Layer 3 of a small transformer language model trained on English Wikipedia (9 layers, counted from 0, width 96).
A neuron's activation on a vector x is GELU(weights . x), where the dot is the dot product.

Input weights of the MLP neurons that the questions are about. A number n stands for (n - 500) times 0.0011.
n2: 450 619 513 385 458 592 594 506 558 640 593 667 170 443 584 567 424 424 497 631 402 493 593 388 437 450 426 458 598 528 360 407 347 383 518 232 243 507 554 473 509 602 273 573 495 465 456 529 286 556 298 451 431 146 582 501 329 544 551 596 474 608 365 564 719 610 521 419 583 603 538 465 428 476 498 544 703 324 433 594 432 324 571 296 530 589 451 590 360 440 797 384 396 622 575 641
n3: 449 322 639 558 700 335 475 432 548 724 574 626 467 573 495 254 659 440 406 367 301 538 270 628 546 471 774 391 457 455 709 567 435 487 672 364 393 489 483 576 654 460 656 648 329 596 422 635 478 445 399 458 60 462 339 395 527 464 547 362 583 633 532 340 701 387 556 460 490 674 714 671 606 438 304 314 490 921 364 513 510 484 467 522 590 666 447 415 734 365 570 344 517 488 744 627
n11: 635 650 620 456 832 744 523 390 545 756 418 573 489 672 652 652 621 296 450 383 455 558 578 661 493 416 486 418 413 265 565 812 528 454 540 558 369 525 975 532 483 704 531 418 145 425 463 612 551 427 664 517 341 695 371 568 484 295 519 570 501 561 302 438 430 453 472 519 431 489 438 554 739 490 286 377 455 274 356 512 618 165 403 443 379 516 216 454 262 460 353 755 541 374 568 478
n19: 423 404 436 627 801 428 291 567 128 484 641 477 280 578 561 452 555 498 540 477 411 484 472 409 478 692 515 659 261 530 538 469 530 568 505 652 363 326 571 584 301 419 503 490 534 413 497 526 686 497 709 381 681 462 494 478 270 516 505 648 627 572 569 633 571 321 349 578 387 622 387 588 356 458 439 558 665 331 392 469 469 683 446 449 662 516 413 542 627 545 187 429 540 379 470 452
n30: 388 497 358 657 549 711 433 364 584 237 425 304 579 678 303 464 349 310 554 554 592 554 595 409 656 614 518 666 587 368 549 589 664 247 543 586 574 391 523 363 646 462 231 476 713 530 320 544 602 562 555 523 610 395 424 384 405 616 585 613 434 347 432 414 637 240 690 554 507 450 247 341 408 586 498 531 569 530 567 447 582 385 508 745 643 463 396 761 404 510 515 491 363 718 624 574
n32: 439 649 685 668 686 431 398 459 419 476 444 591 348 477 546 547 441 417 580 539 441 662 424 585 474 249 508 435 684 415 537 493 568 337 602 373 511 436 473 504 731 452 489 562 638 601 564 655 556 513 553 431 434 590 592 703 416 640 378 564 492 411 551 251 475 662 708 576 545 587 418 529 643 394 352 462 561 334 580 266 473 605 563 419 487 599 447 606 323 471 426 456 502 538 199 413
n46: 468 388 521 703 304 443 485 556 160 454 478 378 245 418 649 338 649 680 571 590 369 505 415 700 517 403 638 510 663 538 547 328 356 584 518 558 536 483 433 356 713 452 504 353 397 456 453 491 565 530 345 452 490 392 463 603 383 636 523 499 465 538 253 552 378 665 441 425 795 604 468 427 653 491 349 221 560 637 404 599 402 298 553 492 445 452 657 599 452 540 795 566 873 239 474 502
n62: 714 420 635 552 325 538 432 490 432 759 525 434 500 326 432 695 525 508 322 404 383 502 383 517 599 470 298 519 704 476 490 445 267 647 388 513 538 339 448 379 669 518 430 485 482 820 369 553 415 648 583 776 478 489 452 430 425 485 536 616 518 656 350 659 384 633 626 592 138 171 358 428 320 612 600 386 561 509 493 410 464 646 465 384 522 664 365 485 489 557 451 323 633 469 451 561
n76: 335 171 525 521 429 514 642 569 209 483 622 475 546 604 628 586 565 263 580 581 491 493 297 462 516 685 415 355 475 493 369 260 271 379 203 435 566 528 589 445 389 620 620 319 359 375 731 540 446 626 536 401 380 527 485 328 410 532 601 535 457 635 593 529 590 522 608 445 465 509 308 398 570 548 591 503 498 567 442 433 494 814 609 472 347 533 372 768 481 379 646 612 563 432 412 298
n106: 399 475 603 431 329 681 428 433 455 742 497 645 475 518 481 469 546 553 589 380 336 556 423 329 263 614 434 662 458 372 495 403 650 481 619 493 407 495 543 603 648 324 558 503 566 542 525 440 393 570 545 374 490 474 479 614 622 613 607 480 498 349 589 464 639 463 593 453 459 577 538 551 470 430 698 494 536 449 409 639 446 772 301 849 257 562 531 593 347 669 470 489 347 381 434 483
n122: 239 456 584 187 539 664 655 709 552 486 623 592 267 668 429 398 570 341 405 560 583 357 545 501 609 577 566 612 416 411 322 551 413 584 482 457 445 591 415 393 541 431 515 559 365 655 399 315 235 480 469 476 486 432 796 458 597 626 553 421 409 434 477 511 510 632 372 610 474 527 523 584 524 349 444 724 518 566 326 441 532 635 615 490 591 697 627 708 202 311 529 652 418 498 666 489
n131: 453 481 610 491 509 577 601 478 314 318 433 260 520 546 424 508 705 430 530 415 257 510 429 706 453 329 363 582 532 638 628 573 379 454 501 505 486 258 428 651 792 400 352 434 458 509 448 638 548 318 339 654 570 603 474 435 422 684 572 415 410 338 551 479 415 477 435 600 698 570 536 311 105 589 625 312 326 437 577 491 339 444 366 606 276 461 452 436 379 622 408 322 513 321 568 638
n142: 270 611 756 540 511 611 482 539 408 558 335 378 520 690 326 770 520 658 405 482 401 664 551 390 505 392 621 427 308 510 516 665 549 459 495 569 429 510 471 535 540 434 478 568 689 447 704 570 758 500 421 679 675 434 503 599 570 228 445 684 381 339 365 386 644 731 371 565 660 500 414 441 646 338 372 500 436 604 275 205 481 514 377 455 524 488 620 602 393 367 372 441 535 508 524 523
n143: 708 417 520 381 285 421 475 675 297 402 119 543 311 275 440 536 344 474 374 465 581 563 587 416 485 287 588 475 711 314 597 384 504 342 375 360 375 607 552 419 601 350 646 501 457 599 345 471 432 684 584 619 588 714 457 480 374 563 340 641 597 406 370 576 511 593 532 494 421 372 272 699 616 248 687 437 520 555 287 402 435 689 450 335 326 416 416 343 606 458 574 663 459 283 534 547
n149: 483 554 474 368 587 566 566 590 253 556 521 632 479 547 501 600 569 587 670 730 530 549 472 532 535 334 532 327 634 479 687 645 363 266 541 491 476 355 557 437 544 288 326 592 534 235 581 310 829 413 366 536 375 591 427 614 649 348 382 532 555 273 539 530 532 617 692 424 478 380 538 421 507 506 475 527 480 610 633 528 456 482 439 485 374 634 395 518 534 490 536 556 526 509 592 414
n152: 592 307 589 468 348 582 588 653 430 619 609 439 483 470 415 571 590 761 444 334 391 238 639 541 539 326 453 703 364 578 612 775 400 501 583 464 442 505 521 660 352 399 484 469 442 414 494 702 399 290 439 448 764 420 679 458 584 443 384 574 452 415 479 466 316 410 435 274 464 332 382 632 453 626 768 388 745 581 379 532 570 621 387 552 515 630 307 570 522 714 641 494 588 607 523 386
n174: 595 454 595 623 358 463 742 597 484 459 678 654 329 430 312 571 422 537 395 706 395 535 339 432 709 470 502 362 707 572 245 272 504 320 587 629 476 646 526 664 250 509 517 245 511 678 218 528 636 502 594 338 483 779 443 493 588 502 464 525 484 354 421 663 474 465 418 565 601 460 501 558 421 589 579 592 576 491 385 439 519 555 594 446 442 505 488 531 392 496 657 442 401 391 531 307
n179: 638 698 518 664 379 326 473 553 444 579 394 585 585 616 421 541 521 464 406 640 530 786 314 381 276 367 459 586 424 539 466 451 608 545 277 373 446 676 451 476 534 421 317 619 414 419 750 469 547 555 427 596 329 552 655 345 314 475 515 720 390 465 605 305 403 614 464 488 656 449 575 346 500 211 465 456 448 583 607 505 524 443 405 433 329 455 289 568 492 541 537 440 581 585 735 375
n180: 419 337 289 327 603 593 413 502 371 682 266 252 499 706 569 747 354 529 476 470 373 540 651 590 494 366 450 550 618 394 582 612 500 557 384 615 473 440 573 530 445 529 605 352 471 446 474 592 265 687 375 478 527 597 602 486 572 495 395 495 506 369 327 523 614 255 318 550 808 699 558 444 714 532 507 740 650 544 483 523 489 447 714 542 425 563 451 464 358 659 364 413 571 455 328 538
n191: 508 464 409 802 598 558 443 416 471 713 375 458 442 410 366 576 626 432 560 643 479 401 466 651 334 533 635 329 639 494 498 604 426 285 741 638 498 450 838 455 633 553 380 375 444 450 743 455 580 422 410 370 560 634 743 476 397 697 481 579 624 268 631 539 556 620 577 514 702 554 557 671 564 528 636 283 594 386 630 365 579 485 512 806 443 572 479 540 469 638 427 721 645 526 461 492
n193: 396 360 395 605 674 643 829 525 473 518 405 518 352 645 403 611 533 677 487 257 487 324 504 409 509 536 517 565 403 388 345 628 561 627 496 628 382 442 509 671 494 484 403 547 681 533 376 655 308 518 521 489 382 481 231 459 680 469 669 417 496 512 454 458 504 473 561 443 674 591 637 348 387 665 574 369 596 592 439 516 377 732 473 362 540 605 432 338 436 683 267 540 411 400 476 682
n207: 415 646 428 286 415 604 336 549 508 257 491 305 606 471 227 571 702 646 603 619 710 342 654 604 583 409 396 431 423 402 446 601 442 321 671 718 573 464 667 370 504 311 681 541 474 485 560 464 617 423 521 524 434 466 648 748 533 507 589 560 234 602 338 91 486 623 622 386 489 506 395 444 406 300 467 595 317 587 626 323 729 477 519 276 320 250 525 682 498 511 335 865 305 398 298 602
n220: 859 214 453 569 453 555 462 515 252 445 623 437 593 555 471 754 416 589 532 666 711 328 515 620 548 645 627 350 400 549 469 378 399 463 166 476 487 495 370 480 675 410 527 226 483 351 547 571 252 445 444 617 384 539 468 564 594 468 608 882 726 643 779 251 701 711 310 540 332 489 529 362 406 585 582 420 569 406 375 275 375 620 864 297 493 543 658 563 589 588 382 462 394 523 537 589
n222: 652 651 456 509 390 501 590 334 534 321 483 554 280 613 501 543 394 400 325 554 586 513 413 513 633 413 382 413 478 399 646 476 514 506 427 211 483 536 589 511 592 595 477 478 444 249 355 578 408 521 591 543 492 281 507 474 576 601 369 520 649 447 664 894 497 508 731 444 341 207 695 486 481 609 655 598 520 484 614 352 388 645 566 523 413 355 411 647 535 612 477 647 534 599 617 293
n248: 462 519 378 589 632 550 593 423 651 574 507 605 532 498 534 553 379 456 563 704 399 520 451 606 521 588 345 613 326 622 501 335 341 534 534 375 813 704 640 446 780 529 469 532 402 768 292 696 460 330 447 198 430 345 606 544 739 716 594 433 470 603 648 264 476 478 776 626 445 588 597 634 771 594 504 602 337 607 568 503 695 515 344 600 653 496 413 709 747 447 453 363 348 694 504 449

Each question shows a token from some text and the vector x that enters the MLP there. A number n stands for (n - 500) times 0.01.

" fifth": 310 665 452 518 487 310 541 454 575 553 583 600 564 452 621 384 286 439 454 709 540 545 487 439 343 529 635 524 508 398 633 557 755 393 500 180 609 432 478 542 287 555 458 480 452 654 432 590 564 249 272 633 727 476 476 630 502 518 434 483 765 442 501 465 499 695 420 465 683 628 491 530 511 737 374 515 513 346 426 393 547 562 321 484 283 391 217 604 517 571 432 611 542 335 348 519
The most active neuron and its activation: n32, at about 2.6

" sign": 417 574 508 536 449 261 394 705 478 499 538 541 698 466 344 429 390 373 408 493 570 584 392 595 379 757 558 655 469 634 498 508 552 379 545 260 573 347 302 578 519 686 426 325 407 469 437 609 293 416 485 602 589 465 532 687 489 514 444 498 777 371 550 617 670 537 488 493 740 532 401 460 420 425 384 394 501 262 455 593 368 645 465 313 158 531 411 432 490 636 532 632 614 393 397 379
Which two neurons fire most, strongest first? n131, n220

" and": 501 612 447 538 524 349 655 664 626 385 546 538 616 542 488 403 244 393 296 507 291 406 499 402 552 764 625 446 445 406 391 579 556 108 422 362 571 287 389 591 611 489 426 577 635 634 489 473 318 468 465 516 620 479 416 579 410 347 585 386 508 487 378 594 549 484 537 441 660 609 689 459 563 490 344 486 392 501 442 607 452 509 431 417 382 512 594 416 457 624 716 579 691 419 525 710
Which of these neurons fires most? n2

"ant": 452 712 430 468 442 414 405 754 507 402 689 565 793 339 503 409 394 462 346 532 342 686 504 344 502 691 521 400 611 419 503 718 557 527 637 695 505 423 604 608 429 580 542 512 535 331 563 511 391 323 415 652 581 569 444 548 399 452 650 555 567 308 523 877 509 452 437 259 684 547 333 500 701 557 335 478 388 381 516 389 307 586 444 539 477 496 687 400 590 723 489 610 536 540 502 539
Which of these neurons fires most? n191

"k": 473 685 301 511 532 340 483 612 565 641 659 385 649 464 326 481 312 392 533 311 448 502 404 393 468 560 540 509 455 405 492 571 814 346 795 376 545 502 344 396 549 493 522 551 419 646 224 501 484 213 469 372 756 560 587 449 531 383 490 493 596 499 598 539 515 446 506 474 639 398 545 421 537 663 400 418 648 366 522 700 588 603 570 336 327 362 486 538 760 687 586 434 512 480 374 646
Which of these neurons fires most? n152

" also": 485 569 180 468 491 236 569 695 587 477 755 504 662 546 544 254 281 367 309 590 277 539 528 394 506 791 656 596 397 342 462 602 584 286 509 387 523 366 453 528 428 511 389 456 480 537 391 460 478 422 373 541 662 488 437 720 337 469 572 490 667 434 528 508 477 600 564 548 685 469 438 452 447 513 498 434 485 509 532 492 483 491 319 421 242 443 516 511 553 674 495 540 622 471 292 599
Which three neurons fire most, strongest first? n30, n19, n131

"R": 343 660 506 444 408 319 440 744 678 645 557 537 774 635 313 584 307 367 391 597 547 534 512 244 452 699 508 607 501 450 577 629 629 374 598 634 575 474 503 571 474 445 374 594 462 556 387 454 368 414 534 447 654 585 607 625 636 545 485 366 656 410 611 539 602 512 525 635 605 440 672 281 578 742 444 375 643 431 340 544 474 538 558 327 384 355 379 498 685 622 571 654 704 514 383 668
Which of these neurons fires most? n193

"co": 541 673 369 446 563 425 551 681 599 683 426 558 722 398 483 420 374 729 413 615 579 599 379 350 505 614 477 525 579 499 511 334 565 651 531 438 534 584 260 486 696 457 617 512 274 553 478 319 426 248 525 609 544 330 439 453 246 595 519 480 627 470 427 577 445 596 439 434 300 614 588 423 523 368 380 570 577 567 405 386 438 509 399 559 211 366 650 441 720 621 555 260 340 550 450 677
Which of these neurons fires most? n179

" called": 423 519 323 670 507 407 387 528 475 571 589 446 686 492 274 367 281 345 481 489 341 555 534 456 476 741 596 558 490 515 610 568 798 287 628 462 480 390 275 565 511 617 357 518 531 547 351 529 375 332 507 470 716 481 462 540 381 583 453 511 661 315 530 554 548 584 534 584 691 649 575 458 593 475 306 386 489 546 203 432 414 452 389 369 196 525 498 605 419 541 422 515 606 372 303 563
Which of these neurons fires most? n30

"1": 566 515 362 311 479 218 494 596 669 510 743 362 682 631 569 302 343 452 338 804 487 520 608 371 477 638 526 405 496 435 554 500 693 503 554 549 484 381 430 353 477 607 407 255 362 737 385 287 393 285 325 656 694 466 487 628 631 529 420 332 454 488 608 551 495 631 578 484 524 419 688 333 426 414 410 482 550 591 350 542 393 466 473 522 366 521 465 454 580 419 634 609 597 629 414 688
Which of these neurons fires most? n122

"ette": 468 621 470 365 569 450 688 523 379 439 569 513 684 561 615 492 340 536 515 779 407 630 355 461 512 641 462 445 655 271 569 469 533 329 501 230 566 466 456 564 516 550 628 520 652 441 576 434 377 358 554 498 686 424 607 411 367 722 449 619 368 400 593 770 671 369 584 382 647 487 654 362 767 446 297 695 384 623 498 430 372 623 344 724 420 559 574 652 607 477 533 535 454 560 339 598
The most active neuron and its activation: n222, at about 3.4

" February": 535 633 278 402 432 310 546 645 675 633 449 355 696 558 493 423 263 366 375 552 417 582 501 306 373 608 659 533 402 422 482 430 608 450 529 543 558 561 388 519 305 488 487 405 478 602 462 518 483 360 494 466 692 387 643 705 581 393 337 376 719 336 536 398 502 586 717 532 624 425 627 643 707 490 334 661 616 432 385 482 754 583 537 396 430 537 380 571 549 347 424 555 733 413 246 546
The most active neuron and its activation: n248, at about 2.3

"vic": 395 636 448 351 630 432 592 706 565 548 541 626 837 533 504 424 151 400 361 560 590 601 544 541 539 638 691 479 478 411 463 522 670 401 379 371 523 511 454 693 627 405 515 358 432 543 533 481 361 275 441 669 678 304 739 556 567 655 517 469 573 314 636 451 550 364 648 683 620 365 377 632 580 430 525 577 586 488 478 698 524 584 762 395 415 527 501 433 661 601 419 447 538 418 462 501
Which of these neurons fires most? n122

" Re": 369 625 415 264 597 365 534 611 575 574 536 474 583 514 243 414 284 473 385 519 539 541 316 141 618 585 537 535 679 639 616 498 518 380 434 563 558 518 478 573 368 623 446 524 497 412 392 652 388 377 619 581 646 625 604 575 638 497 415 344 732 388 471 506 629 621 610 422 747 489 673 468 416 602 499 372 598 485 319 453 453 552 346 301 316 405 439 511 689 533 401 569 658 260 336 506
Which three neurons fire most, strongest first? n174, n193, n143

" to": 530 546 362 648 492 302 572 644 583 627 592 523 792 456 398 472 231 622 430 402 241 464 514 514 477 705 630 401 422 368 564 347 689 176 436 452 599 322 485 631 428 523 482 510 631 544 559 617 450 486 367 579 694 516 424 690 594 434 505 434 462 313 592 540 417 522 541 563 659 550 610 636 502 554 389 378 615 526 453 629 504 611 418 344 308 546 461 574 653 553 519 589 645 372 412 601
Which of these neurons fires most? n193

"'": 451 762 513 431 520 302 494 479 616 439 724 577 603 376 496 338 326 377 385 666 324 516 614 357 499 636 573 563 403 303 571 485 786 320 281 443 549 508 500 265 551 549 395 379 572 395 602 656 161 557 702 570 729 444 548 632 420 413 640 579 697 502 551 465 545 596 499 494 653 464 515 535 640 399 306 482 539 622 394 534 495 454 431 404 441 608 710 660 584 379 529 599 489 524 435 509
Which of these neurons fires most? n2

" ": 395 580 348 508 403 385 494 626 777 604 639 546 697 614 411 361 320 461 418 504 261 779 437 387 524 678 595 609 491 569 670 548 535 367 418 450 620 525 495 565 363 597 448 505 599 638 513 381 457 329 492 558 706 473 547 581 594 354 368 304 633 557 507 507 476 562 538 557 654 152 620 324 509 655 444 569 572 496 286 498 429 569 487 362 411 468 432 534 560 380 449 620 692 323 326 671
The most active neuron and its activation: n142, at about 1.3

" the": 668 629 477 491 527 261 539 564 552 601 660 518 705 484 471 388 339 393 486 636 318 658 550 436 521 710 606 625 492 339 670 665 549 242 611 535 643 407 351 596 526 502 452 521 592 664 398 483 454 322 451 468 666 735 456 578 458 296 565 381 712 461 414 566 527 569 530 616 642 454 525 339 752 674 358 332 494 383 289 551 521 451 419 513 341 444 392 530 568 523 464 582 582 396 341 570
The most active neuron and its activation: n11, at about 2.6

"ion": 649 707 415 436 549 253 559 613 555 438 655 531 832 521 521 350 386 439 467 686 357 626 429 308 587 508 475 520 536 436 489 432 563 374 694 433 574 269 300 504 596 460 565 473 544 447 401 580 409 282 445 450 721 506 649 642 368 507 657 675 617 447 576 671 593 631 450 552 668 412 415 497 595 481 302 534 450 343 569 332 338 713 489 582 426 448 512 498 608 767 477 679 494 440 411 615
Which two neurons fire most, strongest first? n32, n222

",": 562 445 363 489 477 213 465 540 408 325 635 479 586 429 381 424 362 308 470 579 291 537 532 263 555 790 728 549 454 448 429 491 497 275 324 577 655 475 422 513 516 519 397 636 542 671 477 482 410 411 564 500 648 411 242 529 484 314 454 447 638 451 481 673 532 651 464 400 637 416 460 456 534 417 241 569 354 575 454 583 423 350 259 507 339 536 509 548 567 693 573 684 547 559 396 494
Which three neurons fire most, strongest first? n30, n46, n143

".": 543 563 299 617 483 250 543 620 386 501 697 373 691 567 477 455 242 466 572 570 374 351 506 495 466 778 556 464 389 350 678 423 483 333 421 608 565 462 236 519 533 488 667 416 619 486 737 434 399 394 485 381 676 624 379 620 484 319 504 555 592 501 706 571 677 675 473 514 663 516 462 493 599 516 310 677 403 631 368 459 328 623 399 418 352 525 635 576 558 556 569 546 637 354 487 540
The most active neuron and its activation: n220, at about 4.6

" D": 407 674 652 492 535 328 502 616 578 539 545 523 835 435 423 620 447 391 412 473 573 553 549 279 580 547 354 566 510 523 624 433 639 391 511 424 630 448 478 514 286 506 464 614 337 607 329 517 316 505 529 550 695 527 483 503 291 367 339 461 664 484 510 760 631 544 392 602 384 414 492 422 239 716 264 498 387 381 300 478 464 688 375 372 458 575 416 677 736 617 519 463 555 450 283 462
Which two neurons fire most, strongest first? n62, n19

" that": 562 602 339 630 438 318 521 674 516 494 517 486 700 566 425 396 320 462 508 433 267 309 438 500 437 728 646 611 424 330 543 380 612 252 619 477 474 286 364 596 455 652 513 528 544 617 463 403 383 372 363 504 778 555 515 637 317 464 549 534 662 531 499 466 580 490 663 587 725 473 536 456 549 426 330 515 359 456 322 568 521 462 291 312 323 511 483 528 552 617 495 665 679 390 328 528
Which of these neurons fires most? n46

"8": 523 528 416 398 549 361 398 662 630 618 636 434 667 710 484 244 227 244 267 736 438 512 518 325 485 614 378 559 491 450 467 596 670 439 514 545 548 378 413 373 376 598 401 480 352 688 424 282 491 370 348 684 678 432 473 467 622 415 318 354 624 513 676 488 373 585 546 641 733 455 578 461 545 625 439 486 617 594 359 462 428 541 598 406 351 557 372 364 509 430 605 625 706 461 431 589
Which three neurons fire most, strongest first? n122, n180, n179

"les": 367 712 427 398 481 515 502 648 393 594 525 559 739 654 563 586 470 584 256 664 403 644 652 521 606 594 677 383 567 275 362 429 530 377 445 568 554 612 522 570 471 332 745 472 515 466 387 230 620 303 541 742 411 314 648 438 654 622 620 409 309 254 585 619 516 391 491 322 670 630 587 388 504 534 445 655 518 498 414 333 325 513 438 427 392 408 344 540 572 469 465 685 429 416 499 526
The most active neuron and its activation: n207, at about 3.5

" pattern": 387 710 506 569 418 429 551 767 460 678 567 576 634 430 481 387 446 418 527 626 479 626 383 458 472 744 541 524 664 478 470 607 558 180 481 242 605 431 340 450 489 603 547 482 354 590 443 423 355 313 441 312 537 484 514 730 609 553 470 573 686 511 470 566 662 498 462 498 673 599 496 453 568 301 359 426 480 337 474 439 253 550 425 508 201 504 310 496 561 503 546 525 584 463 294 465
The most active neuron and its activation: n32, at about 3

"po": 495 620 197 490 563 342 561 473 577 545 507 385 833 475 417 414 338 539 233 355 498 493 352 316 397 669 425 509 301 415 431 505 568 443 647 334 642 579 314 517 485 541 610 671 479 692 438 502 435 324 424 538 698 511 527 555 575 440 378 472 558 505 569 512 354 420 433 458 390 412 561 623 629 637 549 421 563 270 411 396 531 568 657 427 165 300 413 433 674 674 459 376 502 428 408 497
Which of these neurons fires most? n248

"end": 537 363 412 498 273 367 596 582 366 583 489 615 767 540 473 350 395 417 526 407 248 681 332 227 192 508 367 334 495 369 484 419 476 485 435 511 541 300 564 584 555 625 484 472 385 415 592 534 422 387 589 362 715 467 593 478 490 611 482 220 439 454 632 703 439 654 583 500 707 471 448 468 587 534 325 686 535 485 523 311 502 517 291 398 382 706 408 607 554 592 445 439 515 454 325 449
Which two neurons fire most, strongest first? n76, n106

"w": 585 625 661 568 518 470 585 615 577 687 630 495 490 577 526 372 304 493 495 361 535 469 512 509 401 365 278 574 531 434 411 510 572 603 471 421 618 540 357 606 727 701 548 579 499 500 530 471 378 502 643 542 785 318 586 502 431 364 550 210 707 530 576 687 448 808 526 472 402 426 440 572 508 652 348 438 504 385 628 582 487 520 260 407 491 535 753 437 423 495 626 361 691 391 185 579
Which of these neurons fires most? n62

" in": 427 527 452 594 466 225 566 764 567 635 537 393 834 655 478 370 361 617 448 511 314 580 467 397 543 629 688 553 341 415 516 375 574 264 450 459 584 408 401 605 456 476 337 409 633 553 523 532 575 439 596 455 661 482 492 606 597 446 467 732 671 241 515 588 418 686 569 461 740 336 510 351 683 457 351 455 587 497 368 534 507 614 375 460 317 577 578 417 528 520 473 538 569 366 550 589
Which of these neurons fires most? n142

" ten": 432 618 493 552 524 233 557 497 606 551 584 513 649 449 706 376 378 457 454 694 528 589 360 584 363 472 609 614 474 440 482 567 628 273 552 307 566 562 333 535 390 540 503 406 604 756 555 472 495 298 242 539 690 392 443 588 671 459 524 525 930 458 526 493 559 409 430 682 602 443 504 481 658 624 390 543 486 378 445 514 436 475 422 377 305 238 354 397 544 594 546 599 546 384 364 644
Which three neurons fire most, strongest first? n32, n248, n174

" As": 384 618 354 338 466 346 512 715 547 430 409 524 650 488 374 371 343 499 497 507 478 576 335 392 524 581 651 631 442 459 461 519 549 288 585 653 586 380 405 608 323 579 434 424 472 455 641 466 539 492 455 484 749 594 542 669 454 482 562 330 834 437 595 531 617 633 564 486 746 610 607 436 454 529 449 405 437 671 384 595 572 649 319 229 193 358 446 462 435 594 388 510 662 405 341 521
Which of these neurons fires most? n207

"s": 584 639 524 508 596 367 497 592 489 573 553 523 766 665 480 375 388 471 425 701 240 687 437 436 563 726 756 511 377 313 534 635 638 227 452 670 578 589 452 222 460 479 448 390 417 408 421 395 588 399 500 461 703 476 471 480 481 343 524 375 652 504 539 599 345 498 469 503 683 372 333 472 541 495 386 463 548 403 500 369 588 413 399 293 308 536 291 537 601 501 408 612 577 351 502 495
The most active neuron and its activation: n11, at about 3.9

" as": 440 569 250 483 466 409 445 648 546 551 468 562 680 531 430 280 360 504 469 552 348 507 442 443 578 731 712 601 349 474 503 423 649 260 477 474 627 328 377 633 500 615 381 449 653 603 407 423 491 325 399 380 682 601 491 686 428 428 583 522 738 406 489 544 481 608 557 522 774 644 542 436 550 488 393 459 452 591 448 549 438 592 337 251 188 503 555 491 455 508 378 573 706 428 411 566
Which three neurons fire most, strongest first? n46, n193, n142

" an": 445 614 391 570 443 351 642 666 547 697 513 428 827 614 595 392 235 470 445 584 329 628 498 501 563 686 643 586 454 403 535 602 601 337 515 483 607 412 362 465 411 583 457 541 566 544 385 453 436 434 366 619 758 439 542 539 561 393 415 574 769 503 474 495 454 438 636 590 690 428 473 390 815 628 333 303 554 465 460 651 588 596 407 423 390 299 458 540 558 506 430 534 611 333 275 659
Which of these neurons fires most? n180

" responsible": 507 615 312 541 409 321 517 775 443 582 614 510 714 458 503 286 299 372 489 532 311 579 434 440 536 672 475 582 409 491 529 636 607 369 633 349 558 497 393 520 478 699 420 543 452 393 399 409 253 323 414 506 736 469 370 640 411 599 567 489 621 331 565 421 667 493 516 628 797 439 428 579 552 442 357 422 356 255 553 540 413 455 362 361 319 510 588 502 449 669 533 486 554 346 291 576
Which of these neurons fires most? n131

"ar": 468 632 470 264 371 483 354 531 526 503 440 510 589 535 602 472 414 522 374 306 431 754 554 408 402 576 636 706 376 339 459 517 519 533 663 583 492 471 397 596 590 682 598 421 569 371 616 619 344 470 458 381 566 431 631 314 536 406 416 267 759 503 482 669 631 389 411 412 563 654 540 464 499 496 446 509 643 397 480 458 422 756 152 376 421 670 575 402 569 361 647 384 461 683 167 673
Which two neurons fire most, strongest first? n106, n180

"if": 643 599 270 472 332 265 401 603 510 525 611 709 744 347 534 417 300 538 360 544 401 722 428 498 340 596 632 493 540 566 308 550 461 505 476 416 584 310 147 612 520 672 500 544 617 492 571 442 348 548 547 479 606 485 691 500 431 591 512 506 642 392 721 622 574 729 478 430 602 527 507 348 439 679 416 420 410 578 515 462 483 594 298 393 337 444 504 499 509 784 353 505 506 343 534 608
Which two neurons fire most, strongest first? n179, n220

"une": 346 515 283 444 383 405 494 555 589 683 592 551 582 526 463 378 398 632 328 520 591 698 456 396 676 460 655 478 756 282 294 472 624 517 670 321 503 373 373 593 469 444 486 415 471 521 372 327 310 416 586 577 547 520 561 667 549 526 618 448 557 365 603 516 694 492 327 220 525 646 782 498 664 442 460 252 435 614 527 463 306 391 470 501 317 637 584 701 554 563 532 563 349 650 518 748
Which of these neurons fires most? n3

"ro": 381 568 213 437 715 509 672 509 511 414 550 413 868 471 507 444 362 516 416 570 571 445 432 348 502 680 335 596 443 432 417 530 788 425 697 643 707 669 256 570 591 488 517 456 429 591 608 642 332 321 531 361 681 502 476 484 549 496 395 585 620 508 635 542 429 516 379 687 501 444 762 470 649 627 492 445 581 334 460 512 566 625 527 364 203 542 472 461 572 651 596 557 575 458 509 597
Which three neurons fire most, strongest first? n248, n193, n220